Layer 3 of a small transformer language model trained on English Wikipedia (8 layers, counted from 0, width 64).
A neuron's activation on a vector x is GELU(gate . x) times (in . x), where the dot is the dot product.

Input weights of the MLP neurons that the questions are about. A number n stands for n times 0.0012.
n3 gate: 221 -52 -171 0 15 11 81 28 96 341 86 195 63 -106 129 83 -202 -122 117 -46 28 92 37 -339 184 87 135 -144 -35 -165 -58 89 8 -249 -72 38 45 -282 214 74 109 -7 -63 111 -24 56 135 71 197 -38 -4 63 82 26 64 -25 -114 -87 54 -21 -56 -90 228 180
n42 gate: -90 -33 108 460 -314 -39 -14 212 58 -163 356 -61 -249 73 169 228 26 94 -172 -31 119 34 142 51 33 -111 -88 -4 -203 43 -106 33 13 -204 -28 -126 -477 -73 9 9 126 60 117 -179 37 56 -62 195 -127 74 -126 -156 -266 35 -111 148 15 35 -120 -93 -227 -124 -59 102
n71 gate: -202 -5 -127 -163 77 70 -55 199 -101 -129 -41 -260 289 88 -312 -5 -18 -40 126 -229 -93 63 218 10 80 -139 -226 217 -68 21 -26 -61 425 223 -10 230 103 -69 -116 -185 -103 139 26 266 -246 126 128 -21 212 -63 176 188 66 140 124 127 152 189 158 -21 284 -118 100 306
n119 gate: 140 -196 9 197 -204 40 77 -38 -33 160 147 -88 325 12 -38 -88 16 189 115 93 -46 -146 -116 -80 72 17 102 -336 -194 131 -110 150 -174 -132 140 -111 30 -82 -132 177 87 -59 31 213 141 -12 199 177 148 170 170 201 26 -73 -302 -13 -22 252 77 -40 -84 69 -120 8
n138 gate: -163 -45 -153 -70 -111 79 89 79 196 4 104 -108 317 -164 -139 4 138 -90 4 -119 -104 194 284 102 -133 163 -84 -54 30 -96 193 67 98 -46 49 -83 59 -12 -331 99 -14 218 -148 -122 -263 186 -359 288 59 145 18 79 -131 219 57 -33 47 50 9 -318 115 59 -192 170
n152 gate: -47 -130 145 138 62 160 191 -170 -147 -60 -184 -12 190 145 -238 39 -149 -98 -32 -13 -245 39 71 5 -199 -230 -312 83 -239 143 82 -202 -177 -177 102 126 128 77 150 206 95 17 10 68 107 302 -71 53 -87 49 274 302 -43 313 -110 304 0 180 -111 68 106 90 -59 40
n199 gate: -185 -148 146 -53 292 85 -58 -163 -75 57 -84 32 99 -52 -21 124 -256 62 -140 94 -133 -51 42 139 -180 -65 -65 27 -271 245 217 -87 -141 -10 -94 240 97 -8 340 -27 -80 -129 34 -69 252 -187 4 -142 -12 87 4 77 -8 123 0 87 -73 244 31 -61 237 84 138 0
n221 gate: 50 -187 42 -8 172 93 -12 -33 -164 123 -169 54 -96 8 -180 43 -65 -29 24 -218 28 61 160 -4 207 49 -157 -282 -153 -55 -56 -277 -131 -139 87 22 119 249 105 12 -81 12 191 98 163 -200 85 -169 -70 -149 112 -230 -216 156 21 176 -139 169 -16 275 -211 59 -79 -67
n230 gate: 32 -190 129 -11 -104 260 132 -218 -119 132 -20 -90 -146 102 202 -33 -42 320 -8 -63 15 121 0 19 -158 134 -215 197 41 24 -164 63 37 -77 -39 12 24 57 -43 171 117 -458 85 156 16 14 -20 24 -146 -73 -105 118 130 -8 31 61 -89 29 78 -37 42 0 77 103
n3 in: 90 125 -93 -107 -57 15 79 -175 138 256 20 57 -158 83 -141 55 -90 -66 -130 -44 -58 140 23 3 163 -32 -127 71 -19 -47 -44 -40 -156 0 -39 -38 -137 245 89 -21 184 -6 -116 -51 112 21 -23 157 43 -169 -138 -139 90 53 146 -3 72 15 194 -148 59 7 203 -6
n42 in: 0 0 -123 280 -57 -7 87 265 91 -145 88 -99 -66 188 131 -11 47 84 -96 -214 154 12 104 55 47 -31 -240 189 -149 -129 -143 -64 -124 -47 145 -160 -206 -11 -36 -248 -38 -26 8 81 -63 292 -12 4 -137 -17 -39 -113 -225 -97 90 -104 -37 -238 -102 -174 -16 -161 -128 8
n71 in: 111 -221 167 -109 -125 384 131 -45 236 125 -347 -43 205 24 91 311 -18 -203 -190 172 79 -78 -132 120 50 -397 -147 28 175 -340 0 71 -297 96 -70 -5 -67 69 -207 60 0 -413 -37 59 -86 -326 -26 105 -9 69 -75 -49 97 -140 129 80 131 76 24 137 40 118 -58 72
n119 in: 80 57 72 -52 -18 0 -83 -198 98 111 153 -130 237 227 -27 21 -196 -236 -26 -29 -100 -24 4 -116 60 60 -63 32 -26 -213 -43 -236 11 -120 176 -79 -39 49 76 84 4 -108 -55 152 140 -17 92 394 99 83 -268 85 19 85 -190 -20 -162 78 50 -51 229 77 67 -4
n138 in: 74 94 136 -168 138 414 -108 115 -60 54 -301 163 150 -179 36 -21 61 -158 -74 -213 48 -42 -82 227 -134 -115 423 -80 -4 198 32 118 26 -213 -40 -154 -60 -103 5 219 77 87 -28 427 85 -17 23 5 42 38 72 75 -146 -134 -208 33 14 -42 60 -94 -27 174 -80 -85
n152 in: -292 155 54 -28 192 -76 -78 -121 -161 -226 -58 -148 4 262 -176 134 -7 152 24 66 -64 -89 120 255 -146 -307 34 -4 -91 151 17 -276 8 49 -69 72 -4 282 25 34 -22 -87 -264 44 -8 132 -133 -30 -115 17 -135 -153 54 197 36 198 56 0 43 -81 -89 112 -9 -101
n199 in: 36 -195 197 125 -69 74 -107 39 114 106 0 -52 112 -235 -36 -49 -276 12 69 246 167 -120 -181 32 -67 -98 221 -217 89 -281 -8 -24 0 -98 -71 66 -32 -190 224 205 107 -246 -149 113 -64 -40 20 -199 71 54 187 94 -158 -85 24 17 54 -60 -102 -125 83 -134 -25 26
n221 in: -268 -115 174 -28 122 -61 -111 49 -355 140 -96 259 -103 -68 95 -73 -38 -236 8 -188 -68 -47 187 -188 -74 20 -56 62 -80 -84 85 -208 78 -49 -192 4 223 98 8 110 -31 137 -107 169 12 -53 17 -60 -85 151 201 -77 -188 92 24 191 -17 -66 20 108 -294 222 -99 -27
n230 in: 27 -236 93 87 -65 275 -8 -8 -202 217 -193 -106 -145 0 292 237 -96 314 -4 -32 45 136 -72 146 -138 -4 -150 32 -33 246 -178 102 -40 -94 -84 -149 86 50 -68 404 150 -160 18 -54 42 -59 -26 -114 -206 18 -21 124 64 -36 0 200 -70 -95 4 -124 -84 30 137 40

Each question shows a token from some text and the vector x that enters the MLP there. A number n stands for n times 0.0087.

"osition": 115 -61 76 -114 -340 -163 -87 58 -65 85 -134 177 2 213 32 68 -19 -149 12 -49 -76 1 -122 136 -3 61 67 -104 -181 40 12 -35 -88 -147 40 90 -102 22 93 133 281 26 2 36 259 114 51 -19 -124 67 31 -163 250 -141 -69 118 56 126 24 32 -2 -161 -147 -35
The two highest activations, in order: n119, n3

"ow": -137 125 113 10 -236 188 43 -54 -32 73 11 106 8 144 -4 73 -157 -126 -253 -6 -201 -56 -139 217 -157 -116 -86 -1 -97 -62 9 200 -151 -144 -20 -33 -168 137 -92 89 1 137 -40 71 171 35 103 160 40 186 135 -87 -9 -100 -40 20 16 -256 126 -10 -90 -72 -90 -6
The two highest activations, in order: n42, n119

" –;": 5 -34 -45 136 118 -30 93 -118 -160 -120 -10 -43 84 -31 14 83 -63 -43 -169 37 -13 150 -134 -284 -86 117 -164 -5 -185 74 -3 4 -60 -312 -57 -19 60 -65 -73 303 84 42 -27 44 127 85 -32 -75 175 -83 126 -37 -144 26 -94 -94 26 -77 -122 53 -169 -39 244 -161
The two highest activations, in order: n221, n230

"reat": -12 115 165 -32 -226 -27 29 -95 -69 118 -93 113 78 81 -20 125 -215 -221 -32 30 -181 16 -66 233 -44 -29 -236 -12 -71 -74 155 140 -39 -186 69 186 11 81 22 -73 -84 62 -50 161 -35 -23 27 -56 38 -125 158 -40 164 262 107 -19 -88 -5 139 -168 46 160 -5 146
Which three neurons fire most, strongest first? n71, n152, n3

";": 4 70 -194 -103 72 -33 -88 14 -160 55 -90 42 32 43 69 49 -197 40 -103 83 -25 123 -8 175 -23 77 -149 -69 -67 -61 -87 36 -105 -111 -52 -108 66 -84 88 139 175 181 -61 29 16 43 -130 10 320 -55 -67 -334 38 -45 -34 -264 -47 -2 -129 -148 -96 44 -41 -98
The neuron with the highest activation: n3

"ok": -14 -37 98 -132 -64 128 107 -152 -130 -118 64 185 117 30 -10 48 -124 -118 -39 -63 -14 62 68 -232 -11 -91 -259 149 20 11 190 20 -124 -63 -11 85 21 12 184 118 -50 73 -43 46 18 18 121 56 53 2 92 374 70 -19 -92 322 35 1 -55 144 -35 7 -57 12
Which neuron fires most, and how strongly? n71, at about 2.6

" on": 179 -17 104 10 -56 -8 -74 -12 -44 281 -70 156 96 0 -20 163 -96 21 -40 16 -82 -93 -54 -150 195 -138 89 -254 -32 60 62 242 19 -131 -17 46 -217 -259 -11 51 92 -173 45 25 -86 -1 -12 110 -44 103 51 -40 -47 -75 1 -39 -34 162 -89 1 69 137 -3 -260
The neuron with the highest activation: n119

"eb": 21 -105 -4 -111 115 30 91 -158 -133 15 -183 -36 -51 100 -212 70 -350 -174 67 -121 99 68 -47 208 -24 -25 -139 62 -80 -73 -50 -11 -107 -94 71 48 -122 97 -106 7 -81 121 197 -49 -3 -89 145 -304 168 63 79 105 -32 -23 35 -25 -190 -217 170 66 74 -44 54 -13
The neuron with the highest activation: n71

" organ": 333 -244 40 19 -42 88 -45 -78 204 14 -14 125 -138 179 -44 192 -142 -114 -179 -242 56 -84 0 67 133 61 57 -140 -139 19 54 155 -46 -164 91 21 -278 2 98 115 -41 -79 207 -72 -5 31 -58 2 20 49 -50 -217 -41 19 -88 -44 -4 -50 -19 -26 -115 -99 46 -59
The neuron with the highest activation: n42

":": -3 -105 -64 -75 160 50 -75 75 -123 84 -32 32 57 94 154 -72 -50 85 39 -154 -60 -43 -55 -228 74 205 -75 -111 -133 89 71 76 23 -227 -158 97 69 -215 136 -3 -51 8 -176 -29 -149 -16 100 66 214 2 -107 35 79 125 -118 196 -86 310 -111 -126 -35 202 18 24
The two highest activations, in order: n119, n221

"iam": 110 -43 219 2 117 -11 221 -154 69 35 -88 293 8 4 -109 -51 -77 -85 65 -40 -51 -33 -181 63 -40 -121 35 37 -81 -124 182 57 -17 -129 -5 -72 166 84 74 15 -85 82 -81 -57 75 36 -114 -310 94 -16 85 127 -123 78 -171 26 -66 -204 221 95 27 -25 114 199
Which neuron fires most, and how strongly? n199, at about 3.6

"ington": 69 -92 -72 159 -106 -36 62 -300 39 26 -73 227 204 101 -51 -68 -69 -124 -35 -143 -149 -144 -68 -218 13 14 128 72 70 190 31 -14 -241 -214 -98 -51 90 157 10 141 -50 96 -103 47 -11 109 72 -55 13 66 38 87 -24 -1 -74 247 43 -84 186 227 -8 62 101 15
The two highest activations, in order: n119, n221

"ent": -154 -27 -59 189 -176 89 -198 -33 -99 8 -52 -14 215 379 -54 66 -50 -36 -250 -70 99 -92 32 129 -34 96 145 -51 -248 -21 0 185 -89 -212 89 48 -9 9 30 40 54 93 25 -110 -86 18 -139 -12 -182 180 37 29 -152 -108 24 137 65 113 -178 64 43 26 -2 -31
The two highest activations, in order: n42, n152

" 16": 112 3 -121 30 -154 -24 62 -133 -52 95 -176 -134 -33 174 -66 65 -177 -54 -34 -47 -199 29 -62 -68 -119 31 -8 -120 -156 -138 76 110 -88 -227 11 43 -113 -55 65 19 59 11 92 47 31 -138 50 -39 217 -176 276 -215 -223 -2 174 -68 -161 -104 -142 -52 34 84 100 -16
The neuron with the highest activation: n3

" Fran": 60 -158 -15 -8 -93 179 -61 -127 -136 19 -89 165 -65 -87 -50 94 -180 -75 45 -36 204 -10 -47 -40 185 56 2 -229 -137 -45 25 -14 -98 -192 -144 102 34 -112 144 -6 -46 34 87 50 70 -191 -117 -93 -32 0 19 -51 -39 33 -86 -108 -38 -82 103 -331 75 140 341 -106
The neuron with the highest activation: n199

"at": -94 27 16 -1 -160 -36 24 -123 -32 116 -224 117 -5 124 -78 40 -197 -66 -145 97 1 0 115 93 -163 -55 23 -18 -84 49 -112 -62 -82 -262 145 -30 -91 -215 -21 20 -92 -18 15 -89 -12 -113 58 32 21 91 37 336 50 248 -19 84 189 -41 -206 -141 -28 -30 -152 -71
Which three neurons fire most, strongest first? n152, n199, n119

" hum": -54 -136 161 93 31 -78 -51 -125 -76 41 -69 96 -19 40 -28 216 -177 -119 -15 -223 195 -39 87 -70 111 -39 -82 -67 -204 28 38 274 66 -186 -98 27 -29 186 213 129 48 95 -84 13 46 -42 -116 125 -22 -40 164 -88 -149 -29 -64 -265 -77 0 192 -85 -85 58 -145 -131
The neuron with the highest activation: n221

"ial": 67 -133 149 -34 -187 11 8 -52 -58 14 2 47 66 160 -66 -47 0 15 -176 -66 -82 -3 -193 -38 154 -27 54 -146 -326 -5 5 134 -15 -200 55 13 -3 -84 156 -50 123 156 80 -187 -114 -172 -166 -224 -4 44 -36 -191 -150 21 -170 113 -96 104 -73 233 118 -48 -33 31
Which neuron fires most, and how strongly? n199, at about 1.1

"asing": 65 46 240 23 -218 59 -4 167 -82 82 -19 241 77 242 -138 129 47 34 11 -3 -94 4 19 10 -199 -125 238 -43 -34 87 -60 127 -139 -209 111 -3 -5 80 -81 178 101 -101 -83 22 18 7 56 -52 -38 164 -36 -177 -25 -44 -182 218 -55 230 -124 4 -37 -125 -56 -71
The two highest activations, in order: n152, n119

"ay": -177 -27 2 -68 20 88 121 -215 -52 180 -238 108 258 251 -114 -47 -85 -150 69 -41 -34 -119 -104 -200 -19 8 240 -1 -54 -41 -163 -27 -134 -23 -18 30 121 90 104 98 105 90 61 -20 309 13 -35 10 -22 40 54 -196 49 41 -54 -85 51 180 127 26 143 -64 -126 -137
Which three neurons fire most, strongest first? n119, n221, n152

" cont": 111 27 -181 67 -105 128 2 -46 11 45 -10 65 -284 24 -81 299 -117 2 -77 -156 143 35 10 -122 192 -53 25 -140 54 -3 102 146 -26 -313 -4 60 -111 -31 12 65 -58 67 142 -109 -166 -90 79 20 -47 -90 -138 -128 111 40 34 -141 7 57 -121 10 -213 96 -139 -85
The neuron with the highest activation: n3

"ach": 103 -111 105 -62 16 49 -40 -98 132 151 -106 278 18 111 -135 218 -18 -94 -24 85 137 13 -30 318 -171 -77 -80 93 96 -99 52 25 -174 -188 68 43 130 28 145 56 -132 -56 31 -29 52 -58 120 -150 187 61 182 30 29 119 -5 -101 76 -23 95 -1 -94 -66 -55 -144
Which neuron fires most, and how strongly? n199, at about 5.6

" Co": 239 -103 -67 116 75 309 62 -181 41 183 -40 -26 -198 108 -22 108 -101 8 9 20 22 -191 52 -174 95 225 -127 -151 132 72 159 16 -54 -163 -224 -56 23 165 80 158 -135 30 77 -62 -67 -82 4 72 -60 1 -45 43 -1 -21 -35 46 -153 190 -105 115 26 -65 121 0
Which three neurons fire most, strongest first? n230, n3, n119